Layer 10 of a small transformer language model trained on English Wikipedia (15 layers, counted from 0, width 128).
A neuron's activation on a vector x is SiLU(gate . x) times (in . x), where the dot is the dot product.

Input weights of the MLP neurons that the questions are about. A number n stands for n times 0.0084.
n6 gate: -41 22 43 -20 8 -1 -1 9 -8 7 12 -5 42 16 -6 -21 28 37 -19 11 -42 -37 4 27 -28 -9 2 18 5 -15 -28 27 -8 -10 -23 -7 -2 -9 -30 1 18 26 -56 -32 27 0 -35 -12 -26 -4 56 20 42 26 -30 -22 6 29 16 2 25 -13 -15 -36 6 -13 39 -41 4 -22 -30 16 -44 -16 -6 -8 -5 -44 -51 -48 9 16 6 4 -5 11 5 -34 -29 -16 -15 9 7 -19 19 12 -4 -1 12 25 8 -39 -36 16 -50 -20 21 -18 -27 0 31 -29 15 9 -29 -4 6 -43 -2 -15 -34 32 -7 22 9 -11 -13 -24
n10 gate: 25 7 -11 -30 -13 18 35 23 19 50 14 25 22 -67 29 28 29 -1 -16 32 38 -8 -27 -27 -66 18 -1 28 -37 20 -1 27 -14 -8 -20 -21 37 19 -16 6 -29 -41 -36 24 23 4 -2 -31 25 44 37 15 -17 22 -20 0 34 -1 10 -1 8 -32 31 -5 13 -54 -21 -27 -64 12 8 17 -10 9 -29 19 25 16 -5 -77 -31 11 -22 -21 28 7 20 -13 25 30 -2 9 -24 11 -32 -13 38 5 32 28 25 -10 -16 -14 4 21 12 60 13 11 42 -10 -35 7 -36 8 -5 -16 10 36 -22 9 51 -36 -28 34 0 13
n77 gate: 18 -18 -59 53 58 48 1 63 -5 26 -46 -30 2 20 -6 26 3 46 0 -12 -72 35 -14 49 -15 14 12 53 -11 38 7 -32 25 -11 -35 7 -22 -43 -43 -28 44 -5 8 27 43 34 4 -8 65 -12 33 -12 -73 38 -17 -24 -16 14 22 27 -11 -41 3 62 1 1 3 -13 -46 -32 35 34 -7 49 -13 2 -8 33 11 -8 -19 50 8 -1 -1 18 -38 37 -1 -4 -83 -72 32 -9 26 47 -4 -1 -20 53 64 -2 2 64 13 20 -1 -28 9 51 21 13 3 -1 -2 -43 -5 -24 12 -4 -10 -36 -1 -19 -40 -24 18 20
n93 gate: 29 -7 10 -52 -26 -5 -6 -21 4 6 60 -22 -9 -18 -5 -18 13 -27 -52 20 25 1 32 -24 11 -28 10 42 21 7 -4 15 29 -5 3 -24 1 -15 -10 73 24 -6 15 20 5 26 -4 2 -11 -18 -26 2 -5 -6 32 36 10 -73 21 -2 -17 11 -2 -18 -11 -47 -18 -5 17 -25 33 -7 19 -1 9 22 28 11 -37 65 8 2 -49 40 -52 16 -10 43 1 -9 6 26 -11 24 -33 22 -63 -5 -24 -12 -7 39 42 1 33 16 -30 -11 8 -12 -8 -8 11 -10 -52 16 -19 14 28 8 2 27 -17 -25 11 31 -8 20
n101 gate: -7 25 -23 27 -10 40 -33 -46 -23 -4 35 21 25 18 21 5 -27 -30 26 -38 29 -4 -30 72 -13 -36 -2 60 -32 10 7 12 -11 -37 -32 -3 15 -3 25 -28 -20 -10 -9 6 -14 -4 2 -20 15 18 -34 10 13 -46 15 25 6 -47 38 39 17 25 -11 46 -18 40 -25 16 2 -18 0 -27 21 -44 -35 -16 -18 -3 -33 -45 -15 4 -16 35 -24 -18 -21 -15 18 -30 20 -22 -12 10 30 -44 -2 24 -4 -18 -37 28 -19 6 -26 -5 -10 20 29 -30 -20 23 -8 -6 32 6 -5 8 -30 -20 53 -45 -13 -6 15 1 -1 -30
n112 gate: 39 8 -40 -73 -22 18 -44 18 45 -19 20 13 -22 13 5 -30 -19 -7 17 -52 44 -24 -22 3 34 1 -43 13 -45 12 -1 -24 14 -13 -15 34 -1 39 17 28 13 -47 44 40 53 10 -4 -4 -31 12 60 -8 27 -54 -3 -21 -52 -1 7 -15 -26 8 -19 -28 -21 0 -17 8 -2 8 -5 4 7 36 -25 46 41 55 -26 -78 -15 -23 -2 24 -22 1 75 31 2 -15 -25 -14 4 -41 -48 -8 -7 14 13 16 -8 8 -39 -4 10 -40 -36 1 -17 42 3 -2 11 12 -30 -48 -11 40 -13 -10 -58 -21 -2 -8 29 -23 -2 0
n115 gate: 7 -17 28 40 -23 6 14 2 -26 3 5 50 57 -3 -11 -41 -17 -13 19 23 0 -31 -8 -3 -5 45 26 48 16 -48 30 -28 -3 -14 -6 -23 5 -26 50 -12 -10 -49 8 16 -30 3 -10 16 -21 15 -36 10 13 23 -18 28 11 14 8 -29 -33 7 -4 0 44 -18 9 48 1 -37 22 0 -32 -36 27 16 -23 5 7 28 -1 -19 21 -23 -36 27 -15 -17 -52 -5 -49 12 33 -39 -14 33 7 0 -1 23 -36 -6 24 -1 7 -38 39 19 11 -40 20 -4 10 -59 -45 10 -35 10 17 -17 -10 50 -29 -22 -13 -5 -24 42
n116 gate: 5 18 -19 31 -39 -73 -21 -22 0 14 72 18 38 -46 -57 40 39 14 -13 -20 -19 -15 -33 5 -19 -4 75 -24 -52 -65 -5 28 -24 20 33 8 10 8 -11 26 -5 -21 -39 20 27 -61 -14 39 -75 21 9 32 -30 -14 -23 46 -1 -31 -10 -14 -37 -40 6 15 -69 -3 5 -1 -39 -39 -18 7 -3 24 -65 -50 44 2 10 -44 1 8 -3 -34 23 -19 66 -34 -26 23 -9 -17 4 6 -44 33 8 23 36 5 -10 -7 -68 15 -34 43 2 40 -9 -16 -29 -42 0 35 -29 26 -4 44 13 13 -4 17 13 25 0 31 6 -22
n148 gate: 62 -37 43 -73 -22 -32 14 -37 33 -13 -21 32 17 -9 -26 23 -9 -16 -28 -11 -36 7 -7 26 30 18 2 5 -34 -33 56 33 -12 11 -47 40 -20 -44 -32 5 64 -22 -37 -48 -11 54 37 3 27 29 -2 0 17 8 56 -34 -33 -58 28 -17 3 -2 -1 -40 -29 -5 -9 41 -9 -4 49 -21 -11 6 -15 71 22 -42 10 -69 7 12 28 39 -29 33 10 12 18 -30 29 -13 34 -5 16 32 -5 -3 -59 4 -9 -15 -37 -13 34 -23 22 16 -11 -9 -40 37 18 -14 -32 -27 15 48 -6 -19 -20 10 39 -16 12 -30 22 0
n200 gate: -2 4 -7 27 7 -10 28 -23 22 59 12 -63 15 -55 -51 29 48 35 -41 -32 7 35 19 -41 19 -17 26 3 -23 -13 15 -33 11 -19 2 -10 17 -11 44 46 4 -27 -11 -20 -42 8 34 -16 -9 1 -51 2 -34 24 13 23 24 1 -28 -1 58 -15 -21 21 -28 13 72 -1 32 -13 30 -23 8 23 40 -22 7 -45 40 -30 -35 -29 -60 -4 2 24 -22 -14 23 3 -5 -20 -11 48 -6 17 3 8 2 27 -7 -7 25 3 22 -34 25 -7 -46 2 14 46 8 21 -17 -3 33 10 -12 -61 -4 49 -36 32 -11 45 -17 34
n212 gate: -20 -10 12 -4 2 -1 -15 5 -15 -3 43 -55 6 -58 -26 44 58 24 -15 -4 44 -11 -41 -15 -46 -31 17 -23 37 -47 38 19 -30 -26 -40 -24 -49 26 -18 20 -68 -30 -24 -51 -4 42 52 -14 36 32 -12 34 11 -57 -4 14 -6 -19 -52 16 -33 -2 -25 28 -10 -5 -10 -37 18 -41 17 21 55 -24 18 -2 -32 18 -40 21 -69 32 -9 62 -33 -9 -20 49 22 15 6 -41 12 -35 -8 10 32 -39 24 17 28 14 -7 -43 -38 7 81 -53 -5 -7 -13 33 -37 -1 22 43 20 -7 -15 15 28 -46 57 -10 34 64 -15 33
n216 gate: 20 -23 -22 -2 -7 5 4 -27 14 21 -18 6 56 48 28 -34 -73 15 -3 17 -29 -18 59 -66 -15 -12 -13 3 13 -25 28 8 -41 -16 14 -4 -20 11 7 1 25 17 24 -25 37 -3 -37 -49 2 -4 -33 7 4 -6 27 -1 -59 -35 23 -11 -8 -14 2 -17 18 -7 -30 -1 13 47 53 44 -24 -23 5 1 5 -1 -14 14 -21 26 -40 29 -28 -1 -48 -28 0 -7 10 39 -35 23 -5 10 36 -6 -16 -84 -13 7 39 -4 -26 -22 -22 -7 48 15 22 -4 4 -30 -3 -18 12 22 0 -46 1 -43 16 17 -41 61 -4 12
n236 gate: 29 -30 77 -20 -44 14 36 17 41 1 26 34 -8 -7 -27 -15 38 15 -35 -10 43 8 66 -14 -28 21 -12 11 41 -58 30 -18 11 -20 2 24 -12 37 9 30 16 25 -10 -9 38 13 9 19 -11 2 34 10 -38 -15 -20 -27 -43 -39 31 3 0 27 -5 18 38 41 13 46 27 26 -6 35 -17 -4 66 -20 -10 27 36 -14 -39 -15 4 22 6 -2 3 8 40 9 27 -14 19 9 29 23 5 6 37 0 10 10 -13 -25 13 -23 32 42 -21 16 -35 -22 38 50 20 -11 -40 4 -9 22 24 5 -54 -19 6 -9 5 -31
n277 gate: -10 -49 48 13 -28 -41 39 -29 -54 20 -28 16 -2 20 36 -8 -20 35 -12 16 10 -23 25 3 -50 -1 6 18 -20 -11 -2 7 27 6 -11 17 23 15 4 -37 -32 -45 18 -57 -19 57 -11 44 5 21 -13 14 -1 -47 -45 -7 -11 -41 -3 -9 41 17 -28 13 -5 18 -8 -14 -10 30 -49 -34 -25 -46 -15 21 4 -1 25 -12 -43 17 -11 25 34 8 2 -43 -11 -33 11 -27 7 -2 -1 21 12 -34 2 7 -17 7 -27 38 14 27 -4 14 -33 -14 -2 -13 38 -16 -23 32 32 1 22 14 -6 23 -50 -17 5 18 27 7
n299 gate: 33 25 -25 5 16 57 -13 27 27 21 16 19 -53 22 -22 18 -18 -2 -55 24 12 -28 2 -53 12 -14 37 -11 22 12 21 -14 17 -1 45 41 -6 36 9 40 36 -34 -3 -24 -16 -33 -28 5 -53 -13 27 63 -27 -1 8 -32 42 -21 14 5 -46 -7 -39 4 47 -67 -9 8 14 -36 57 -19 44 5 -11 -3 -50 2 -3 -32 4 -22 4 -58 -56 8 -52 30 6 -8 -12 22 56 -5 37 9 52 -20 -54 11 15 -64 -47 -1 14 -23 -14 -48 -5 -20 19 1 8 18 16 -16 -42 -31 2 18 6 -86 6 7 30 -2 18 10
n6 in: 9 -15 33 17 40 -21 1 29 -60 -36 -2 -8 15 28 5 5 43 -43 -18 16 4 13 -6 17 -3 -2 14 28 21 32 -14 -14 -37 6 -33 -2 -14 -21 -3 43 3 -9 -35 -34 21 36 2 -15 -1 4 -50 -18 13 4 1 -8 -5 18 -21 39 17 17 7 -49 41 -47 50 -65 -28 -18 -37 -8 25 14 -36 -13 11 -24 -25 -27 19 -6 -5 16 19 1 -14 52 -2 -17 6 -13 17 12 7 -24 -15 3 -11 -4 -15 -26 -7 -23 -9 -15 -10 -54 26 23 41 34 28 35 -7 -16 -44 -10 -29 17 4 -33 -23 -8 3 -39 -13 -44
n10 in: -1 -5 23 -10 3 -66 17 -23 64 -35 46 6 34 6 51 14 28 -1 17 -35 30 -14 -2 13 14 -10 14 18 -5 14 -33 -27 44 39 -12 46 -5 24 33 53 -17 26 -27 -15 -17 49 0 -26 35 40 -16 26 14 23 14 8 -20 -60 9 27 15 25 2 27 5 -1 51 -9 54 0 24 9 -36 33 -7 -15 59 61 40 -12 -41 -12 5 5 2 35 -33 9 1 51 -14 -68 67 14 50 19 48 3 -27 13 9 75 -7 -5 -9 8 -10 -32 -31 17 -22 13 63 -42 9 8 28 -37 41 32 -6 6 16 -15 -13 -45 12 -4
n77 in: 6 -2 15 -64 -23 4 -49 6 6 10 3 -68 8 -4 -40 -8 -17 -18 14 -45 11 -25 32 -13 24 46 -9 69 18 42 -29 -5 13 6 59 1 -21 -3 -20 11 0 52 23 -12 9 -7 -43 -7 36 -23 38 45 -13 5 -44 -18 13 -48 -47 -7 10 52 68 -33 -28 23 43 10 -43 10 -20 13 41 -10 40 35 25 40 42 13 20 57 -6 55 2 11 -16 55 0 -22 20 -8 24 14 -32 -4 -14 -45 -37 7 -40 -28 -47 9 -34 -15 -22 93 -32 -46 -35 81 -5 6 30 1 4 11 20 -28 9 11 -6 3 -31 -3 23 0
n93 in: 36 -16 -10 -52 40 5 -30 -3 -5 -15 -13 -4 21 5 46 -14 55 20 -24 18 -10 -22 26 -40 33 33 7 30 -7 14 -9 33 16 38 2 54 26 1 -4 -50 21 41 -19 -19 55 -46 -24 -2 18 -57 26 20 -27 13 30 3 29 -19 19 18 -12 0 -47 -30 -22 -24 33 29 30 16 -3 -48 3 16 10 27 25 7 13 50 65 -7 28 -29 -9 28 13 30 19 8 16 -34 -29 2 18 6 32 46 8 1 1 34 -4 -2 1 -9 -33 -49 -8 -4 14 -18 69 29 30 -26 -8 -9 -32 -13 -28 -25 10 -15 22 -11 38 -8
n101 in: -5 -55 -10 -14 68 16 -15 9 -27 38 5 3 -11 -28 -9 21 -11 31 7 15 -23 4 -5 16 7 11 -14 -5 -25 0 -16 -23 -6 17 -18 9 -8 -57 13 6 -27 -17 -23 41 88 19 7 21 -3 -15 -37 4 -22 -59 1 -12 -35 9 -37 58 -2 7 -2 20 -32 3 -2 7 34 -39 22 27 4 -11 -27 8 -60 -15 -22 5 8 -34 42 -18 12 -39 -16 -53 2 -18 -20 -7 11 16 -28 26 -24 -35 -43 40 -5 -8 -14 11 -29 -44 -27 29 -35 28 5 -8 -12 -22 12 48 33 -2 60 -14 -11 0 25 8 -16 -58 10 -22
n112 in: -5 -32 37 27 33 31 -53 3 2 -49 -25 26 70 35 -51 26 11 40 4 32 22 -27 12 -44 60 19 19 -6 14 39 -29 -10 22 28 -5 -13 -39 -12 24 -32 -7 10 26 -14 -6 20 2 20 33 11 38 51 18 -22 -42 -6 5 -9 -4 -17 -29 -46 15 -16 -29 13 -23 -32 -23 18 30 -1 -15 -16 -2 -12 -41 14 -73 -5 6 25 -60 -28 15 -17 57 -16 42 -53 10 10 2 30 -2 15 -4 6 21 9 35 9 10 -28 25 -21 4 -25 13 23 33 -11 2 66 -4 -38 -23 -24 -19 12 3 13 -52 33 37 -9 43 -31
n115 in: -9 -1 -36 -18 -11 -43 -15 -12 -6 -35 10 16 -18 15 12 -8 -34 -8 39 -68 4 22 -13 -32 -17 -32 -4 -7 22 -7 -24 9 35 -6 36 -9 -22 38 -33 -11 10 40 -9 31 31 4 10 3 47 30 40 -29 4 -26 -18 -9 18 -27 -25 41 19 16 -17 -20 -48 -2 9 -14 23 7 -15 -35 4 0 -28 7 34 13 11 6 -11 -25 -32 -38 -4 -10 20 15 -24 -30 -66 4 -25 7 -8 13 -12 14 -21 -20 -4 37 -10 -22 -36 46 -25 -24 11 7 -2 -10 8 58 -5 4 -11 -48 -21 -11 -38 22 20 19 17 22 -24 -24
n116 in: -42 4 -73 -1 34 -16 -2 -28 -12 -27 4 -14 -12 4 22 7 31 20 -2 60 1 -8 -4 -44 23 -3 0 20 15 31 -29 4 -21 8 35 9 21 -19 -24 -21 53 -25 -18 61 24 -38 -13 2 7 14 22 -5 28 -6 37 29 -23 7 10 30 -51 17 2 -31 -15 41 59 -35 11 8 2 46 13 8 -15 -37 -21 35 23 -33 -41 30 21 -10 37 13 42 -9 -11 -10 13 4 -18 -37 6 -8 -47 -3 -11 59 -48 -30 -54 50 -13 61 -29 28 18 -40 -34 51 -8 23 61 12 -3 -9 15 -7 10 16 -13 -20 -3 -43 -2 8
n148 in: 2 -1 37 2 -13 16 -26 26 64 -6 -15 20 -22 35 -7 -2 59 -20 73 37 -46 -25 27 2 1 17 9 35 24 -50 -38 5 -22 24 44 -15 -13 7 13 9 28 7 6 5 -6 -10 -1 39 2 -20 -9 -45 -12 -28 -1 -25 45 15 -56 2 15 -26 15 21 -87 -81 -52 -17 58 -26 25 3 -23 -15 20 12 -34 -12 5 -47 49 -1 33 -41 -3 55 -2 -23 16 20 -20 -27 12 -10 30 60 -38 -60 12 21 -65 -6 -45 20 29 8 -35 -10 -12 -19 32 -32 -34 -48 26 -78 38 -46 53 -49 -11 -17 -14 53 -76 47 43 44
n200 in: 78 17 40 -14 21 15 5 -5 10 5 46 -18 -39 -4 27 -5 -35 -37 -24 4 -16 -49 17 -42 -14 3 26 -13 -5 48 9 -5 73 39 -37 -6 -38 -1 15 27 18 5 18 34 43 27 41 29 -50 37 45 12 -3 -29 46 23 -7 10 42 -16 25 -61 -28 26 16 -25 23 37 0 -7 -50 8 2 11 2 24 -4 -13 -1 11 -10 -11 14 6 -3 -49 50 13 22 -29 -9 22 -54 -24 -22 -19 27 -1 -14 24 -8 30 16 -13 37 30 -14 14 -22 19 15 9 23 21 4 -9 -4 -1 -18 8 59 11 18 -20 11 -9 -28 -6
n212 in: 43 12 -12 17 -24 17 8 -12 -22 -32 -30 20 27 -10 -12 17 -14 -34 -8 44 -47 13 42 -28 32 -44 33 26 17 40 13 17 -64 -45 37 18 33 8 18 35 22 36 -25 -3 -47 -4 -16 -5 32 -3 30 -36 37 -8 -22 23 -33 -6 52 -5 46 2 -13 -32 12 -17 -41 29 2 -11 -26 -56 33 22 0 21 -25 -8 7 -5 9 -25 13 34 20 6 3 -14 -8 6 28 50 -15 0 -41 5 29 -37 31 -3 26 -66 -12 25 33 8 20 46 -9 -6 -29 0 -4 -16 -1 -7 19 -43 55 -6 15 50 -2 46 17 -30 23 1
n216 in: 22 0 17 -21 1 25 -13 -48 21 6 -1 19 0 36 27 -45 -6 45 -28 -6 2 -21 33 -36 -21 5 5 12 49 -42 -53 -29 -17 14 -2 -46 4 3 -42 7 17 28 -19 7 -30 32 -6 8 -1 -13 -31 20 -16 -33 43 25 -13 -5 25 -28 11 55 -15 1 -10 53 -5 22 -4 23 -61 11 2 -10 -18 12 -14 -19 0 -49 3 9 -32 41 37 2 46 -61 -5 -22 12 -18 22 57 -55 -55 13 10 -11 -32 1 21 -43 18 -37 -7 -7 17 -4 9 32 3 14 40 19 17 -10 -17 -75 20 4 17 29 38 -27 25 1 -40
n236 in: -27 15 41 22 28 -23 -21 12 -10 2 -9 28 14 -34 -16 -12 24 -56 2 -59 -22 14 28 -15 44 -20 42 19 -3 40 9 8 27 11 21 -8 -11 -45 19 1 -18 53 -30 -12 18 -3 -40 -13 -55 -9 49 -6 -12 -19 44 37 25 21 -18 -7 -33 -40 5 53 4 -10 -1 9 22 46 37 10 57 -18 -48 32 -2 6 -3 -31 -16 0 60 -64 38 33 22 -35 -44 46 40 -17 -21 -17 0 -18 -1 -10 31 -23 19 -31 -22 9 3 17 28 -14 25 20 1 32 19 20 1 -43 17 -25 -6 -39 -1 23 -8 59 1 -26 -59 -52
n277 in: 23 -6 19 11 -54 -23 -3 18 10 7 0 1 41 33 29 10 -6 0 -18 17 -42 -17 31 11 -6 8 2 -2 -39 33 62 -12 24 28 -2 56 11 24 -20 -18 -10 -2 -19 0 14 23 -38 -40 37 8 -38 7 -60 -8 -24 42 -18 42 29 -21 24 14 -4 40 -14 33 3 -36 -11 -27 4 -13 -38 -15 -3 -62 1 -4 3 -8 17 -8 -42 4 -32 -11 -20 -43 30 8 -25 10 40 -27 0 52 38 24 -10 -19 52 61 -28 -17 12 -20 -5 32 23 -6 18 -33 -8 13 -45 -6 -10 0 -8 -3 22 50 -7 25 -58 81 27 -24
n299 in: 17 -8 80 -40 -30 37 51 25 -13 -58 10 11 -10 17 14 49 -66 17 54 -6 -35 -24 14 -12 19 -9 -3 -32 -31 21 -7 20 -29 -53 53 -12 46 11 22 -6 -42 -2 51 -25 -27 -32 -4 -13 11 -58 -30 -55 25 10 -36 9 -4 -4 -12 -45 -40 -70 7 29 36 26 18 13 -13 18 -2 -42 31 -27 2 50 -41 41 3 -13 7 -11 -13 81 -33 -20 -16 52 -49 2 1 -29 2 -19 -37 -20 -21 -11 -29 -20 14 -30 -3 67 32 -17 -12 23 -6 23 17 -24 -21 11 -53 -94 59 8 -28 -37 -5 6 25 4 -12 -5 -26 28

Each question shows a token from some text and the vector x that enters the MLP there. A number n stands for n times 0.024.

"4": 0 -5 -22 -8 1 -2 -7 -1 22 -24 -14 -40 21 15 36 32 15 -24 13 21 9 -2 12 -4 0 -37 -15 -28 -12 36 -48 11 -32 30 -20 -27 -65 -32 -29 32 -45 1 14 -30 -7 -22 15 -25 -36 -10 -10 -15 12 9 21 25 5 15 -9 -21 -20 -13 -19 -7 -1 -21 -37 9 22 10 -21 -6 32 -15 -40 15 12 -10 19 13 -14 -7 5 -19 -28 0 15 -11 -2 -25 -7 20 15 20 -13 19 2 -5 7 1 -3 20 8 -37 -5 -28 -13 16 4 17 18 0 31 -7 15 -10 -29 30 5 -20 4 3 -31 -3 -8 -18 14 -27
Which two neurons fire most, strongest first? n112, n93

" G": -11 -15 -26 1 10 0 -21 -9 14 5 10 3 0 10 -4 -28 2 -16 35 -28 -32 2 18 15 -15 -28 -5 -7 18 -6 -1 -3 13 0 1 17 -27 10 -15 36 -34 -16 -23 -17 -31 -22 -5 0 -9 33 -14 18 31 -16 23 2 19 25 -47 9 26 20 10 15 -1 0 -5 37 33 23 -45 25 1 -8 -72 9 4 2 23 30 39 16 -8 14 8 9 5 1 4 9 16 44 -1 -27 -18 -8 -27 8 13 47 41 27 26 -15 -29 -19 7 10 -41 19 -27 -14 5 13 4 -24 27 -17 12 0 40 -14 -51 -11 30 -14 28 13
Which neuron fires most, and how strongly? n299, at about 0.46

" them": 6 15 -32 16 -11 0 16 26 13 -33 25 -22 4 -8 6 34 -34 -56 21 -30 -35 -35 -40 36 12 9 1 9 0 -15 -22 -6 -1 37 -11 -8 -20 -20 15 3 -39 8 -7 -9 26 14 -1 17 -17 14 -27 -15 -17 -3 -9 6 0 -10 -45 -9 15 0 7 20 8 32 -8 -19 35 13 2 2 14 24 -19 -1 2 3 13 6 62 -18 -32 -28 -9 -1 39 6 -20 -14 -4 -21 -13 28 25 -24 -15 -38 -21 5 -29 -34 39 -3 5 -55 -6 29 -10 4 -18 -29 4 -12 20 -26 20 3 -33 -11 3 -29 9 -18 1 -26 34 -5
Which of these neurons fires most? n101

" |\n": 27 -31 10 37 10 -5 -20 -14 10 -1 1 16 9 14 12 2 17 -16 19 -32 -7 -24 23 22 -4 -9 -25 -20 27 31 -30 28 19 39 9 -41 -28 1 -12 33 -44 9 -3 -11 -26 -3 -23 28 -26 5 -15 -10 44 31 -26 17 -12 18 17 -20 11 -16 -25 -23 -4 -9 5 -17 12 -1 -11 10 12 -3 -29 -1 -1 -6 40 24 24 0 -22 -12 -11 17 6 -12 20 -10 -20 24 15 -49 26 7 34 18 -13 19 -4 -9 -10 -28 -41 23 -13 18 15 18 -9 14 -14 4 15 -16 24 -10 -22 -21 -8 -11 -40 -6 -27 -7 -20 2
Which of these neurons fires most? n6

"ney": 3 -46 6 11 15 -2 -11 -1 -16 -11 25 -27 -18 21 51 -2 -28 -25 51 4 -49 9 -29 -3 4 -7 -26 13 2 25 -40 -12 -3 45 15 -19 -5 -8 -30 4 -52 4 11 0 -19 -25 -15 30 -29 8 -5 -8 10 -3 5 -15 -8 -13 -29 -7 5 -6 -6 -13 -8 -6 10 -6 26 10 -34 -12 31 13 -8 -11 18 0 10 27 -6 17 -19 -25 4 26 4 -5 -19 29 -3 -18 -11 -4 -31 -30 -18 13 -22 -4 -16 6 23 -13 -19 -7 -18 3 14 14 10 12 25 0 22 -15 0 -10 -32 21 -13 4 -32 -34 25 -16 12 -14
Which of these neurons fires most? n212

"R": 6 5 -31 12 30 -23 4 12 5 8 -2 8 19 -1 -42 -11 22 -7 49 -20 -26 7 -14 17 -23 34 -7 1 0 23 -12 7 -23 23 12 2 -17 28 -15 56 -32 24 -12 3 -16 -2 -5 -44 15 49 -26 -9 -28 20 12 4 -21 18 9 10 -18 -16 2 -12 6 26 -24 -3 46 -7 12 5 10 27 -32 15 19 -3 6 19 21 20 -28 -11 11 10 21 -42 -30 8 3 14 2 -15 -5 -13 -13 15 19 15 24 35 34 -33 -26 -36 1 9 -12 22 -17 28 -6 -3 -6 -5 0 -11 24 -21 28 4 -51 -7 21 -33 8 -6
Which neuron fires most, and how strongly? n299, at about 0.38

",": 4 -13 7 -9 1 -27 18 15 1 4 15 22 -2 3 2 5 4 2 -3 27 -6 -21 -9 -7 -35 7 -6 -14 -10 -2 -17 24 -11 56 -12 -2 -11 27 3 -9 -77 6 -12 -15 0 2 -29 6 4 -16 4 -10 -28 11 0 1 1 7 5 -14 2 8 -4 -4 -4 -15 -15 12 27 -13 -9 -16 11 0 -22 -2 11 -19 16 12 4 1 -11 4 21 23 13 -1 25 15 -7 5 13 -20 8 27 8 4 -18 0 -10 5 30 -16 -15 -1 -8 22 33 19 -33 18 0 -9 5 -32 21 20 -15 12 -18 -9 -11 -9 -11 2 -8 -10
Which neuron fires most, and how strongly? n277, at about 1.7

"ut": -10 10 -37 10 9 30 81 29 24 -55 -23 12 15 24 -3 22 -24 -35 19 -51 -30 -5 -13 32 -19 10 -3 16 29 -31 32 8 18 16 -23 -13 -26 -37 -17 30 -26 15 16 3 2 2 -12 10 -17 15 -32 4 -18 -16 -35 -21 -10 6 -29 6 0 -4 -15 2 -14 -15 -6 -23 7 -3 16 -14 12 16 10 16 -23 4 37 -19 45 -21 -2 -59 -23 9 18 -19 22 -9 6 -3 12 28 50 -16 27 -9 3 6 -13 -37 32 -22 -5 -2 -7 45 -12 -9 -3 -20 -38 -18 8 -16 0 52 35 19 14 16 -7 -15 -15 -13 15 -25
Which neuron fires most, and how strongly? n148, at about 2.4

"ig": -20 17 -21 -21 -22 -12 -20 13 -6 -7 -2 -15 49 11 21 21 10 24 -25 9 -37 -29 -9 12 0 -25 -12 38 -20 -18 18 -30 18 0 25 -1 -36 -13 16 41 -14 13 -7 48 -26 17 -1 -14 -7 -12 4 -36 1 -15 14 44 -37 4 16 -47 -4 -2 8 -3 10 -5 -59 35 22 24 -18 3 27 -3 3 21 0 2 21 31 9 -2 -27 1 -20 -2 13 2 -6 23 16 63 -22 -23 57 1 -50 -7 -8 -12 27 -34 42 -36 -21 1 0 -6 -19 15 13 -5 -51 37 10 -43 -21 5 -17 14 10 -8 -33 -5 -15 7 3 -6
Which neuron fires most, and how strongly? n10, at about 0.68

" of": -3 -22 0 -10 -4 14 -10 14 42 3 -4 19 -18 -40 -24 1 -40 10 -18 -13 13 -18 -8 -28 -26 1 -20 9 1 23 1 39 -1 5 4 -5 4 -24 -12 4 -57 -19 -19 -15 -23 -14 3 23 -2 -8 6 6 -3 2 -15 22 0 15 -14 13 -7 23 -22 -20 30 16 6 18 23 -5 -32 10 16 22 -42 -15 16 -14 26 -3 13 12 -6 -11 4 -13 25 5 3 -46 -7 27 -20 -25 -24 14 -21 0 -7 31 -13 -8 27 5 -1 5 42 -2 -20 16 -15 14 -10 -2 9 -19 -29 -11 -27 12 30 -9 -55 -27 8 -15 -7 29
Which of these neurons fires most? n148

" it": -1 -18 -32 -25 33 -16 41 -7 20 -1 -5 9 21 4 -32 3 -42 8 -14 19 -3 -35 -9 -8 9 8 -16 12 -6 1 -33 8 -1 57 -5 -11 0 39 -9 3 -46 -9 -12 -11 13 -21 -9 5 -11 5 -25 38 25 -23 36 21 -6 18 -41 -34 10 5 -2 -1 30 -4 -1 1 29 9 33 -13 -6 -1 -17 13 -9 -15 -2 15 37 -22 8 3 -11 2 -2 -4 -8 -16 14 -9 29 3 16 -43 -30 -8 -1 2 -4 -20 43 7 0 -12 13 32 27 6 -11 10 -15 -7 -2 -57 12 -4 12 3 17 -17 -39 36 -7 -29 4 -2
Which of these neurons fires most? n299

" ": 21 -1 5 -8 8 -12 17 -19 11 -8 -48 -17 -14 10 -5 -1 7 1 47 -1 -6 12 -14 1 -17 -17 22 -9 -13 -7 -49 -21 16 53 5 -5 -25 1 -20 49 -36 44 19 4 -20 -15 -27 -6 -2 -14 -28 -1 36 29 -20 6 -1 19 -12 -29 1 6 -27 0 27 -9 -25 9 33 28 -21 13 31 1 -37 -50 -9 14 10 8 11 10 1 -2 6 9 -3 -17 -6 5 -25 -7 48 -38 -12 -16 4 25 -1 31 -7 -33 24 3 -16 2 12 19 4 12 -20 9 -4 10 16 -36 -36 21 -27 -34 17 9 9 9 26 -30 -12 4
Which of these neurons fires most? n277

" e": 6 28 4 -24 -21 13 1 -3 32 13 -30 15 4 -25 19 40 33 3 31 -3 -38 20 10 -40 19 -24 11 -10 -17 1 -13 10 5 2 -17 -33 -22 19 -18 29 -37 -25 9 5 -30 -3 -49 -28 4 45 7 36 -15 -5 -5 39 19 16 -17 -30 -15 -22 12 -14 -30 0 10 2 19 5 0 17 37 -53 -13 -21 -26 18 8 13 46 -13 30 6 -11 35 -13 1 12 -15 -16 23 24 -26 10 6 13 34 13 14 -6 -34 13 0 7 -29 33 36 -16 12 -18 -14 -25 -2 28 -11 -25 -5 2 -15 9 -16 -30 3 -3 -41 26 -8
Which two neurons fire most, strongest first? n299, n212

"W": -2 -27 14 2 -2 -26 -16 13 10 11 0 -50 30 27 2 -8 -17 -21 44 -17 -6 -22 -15 22 3 -20 3 -9 51 17 -8 22 9 32 24 11 -22 -1 5 14 -28 -19 26 -28 -16 -19 -30 -31 -23 20 1 17 -13 32 13 42 4 -21 12 -7 19 -10 5 -23 -6 -3 -33 2 46 25 -29 -2 7 -45 -6 32 7 23 32 18 13 13 -18 -4 25 0 43 -15 -5 -8 13 20 28 1 20 20 -52 13 6 -2 12 10 -1 2 -35 -48 8 44 -21 16 -7 -5 16 19 -6 -24 -29 23 31 31 27 -12 -60 1 -12 -9 -27 16
Which of these neurons fires most? n236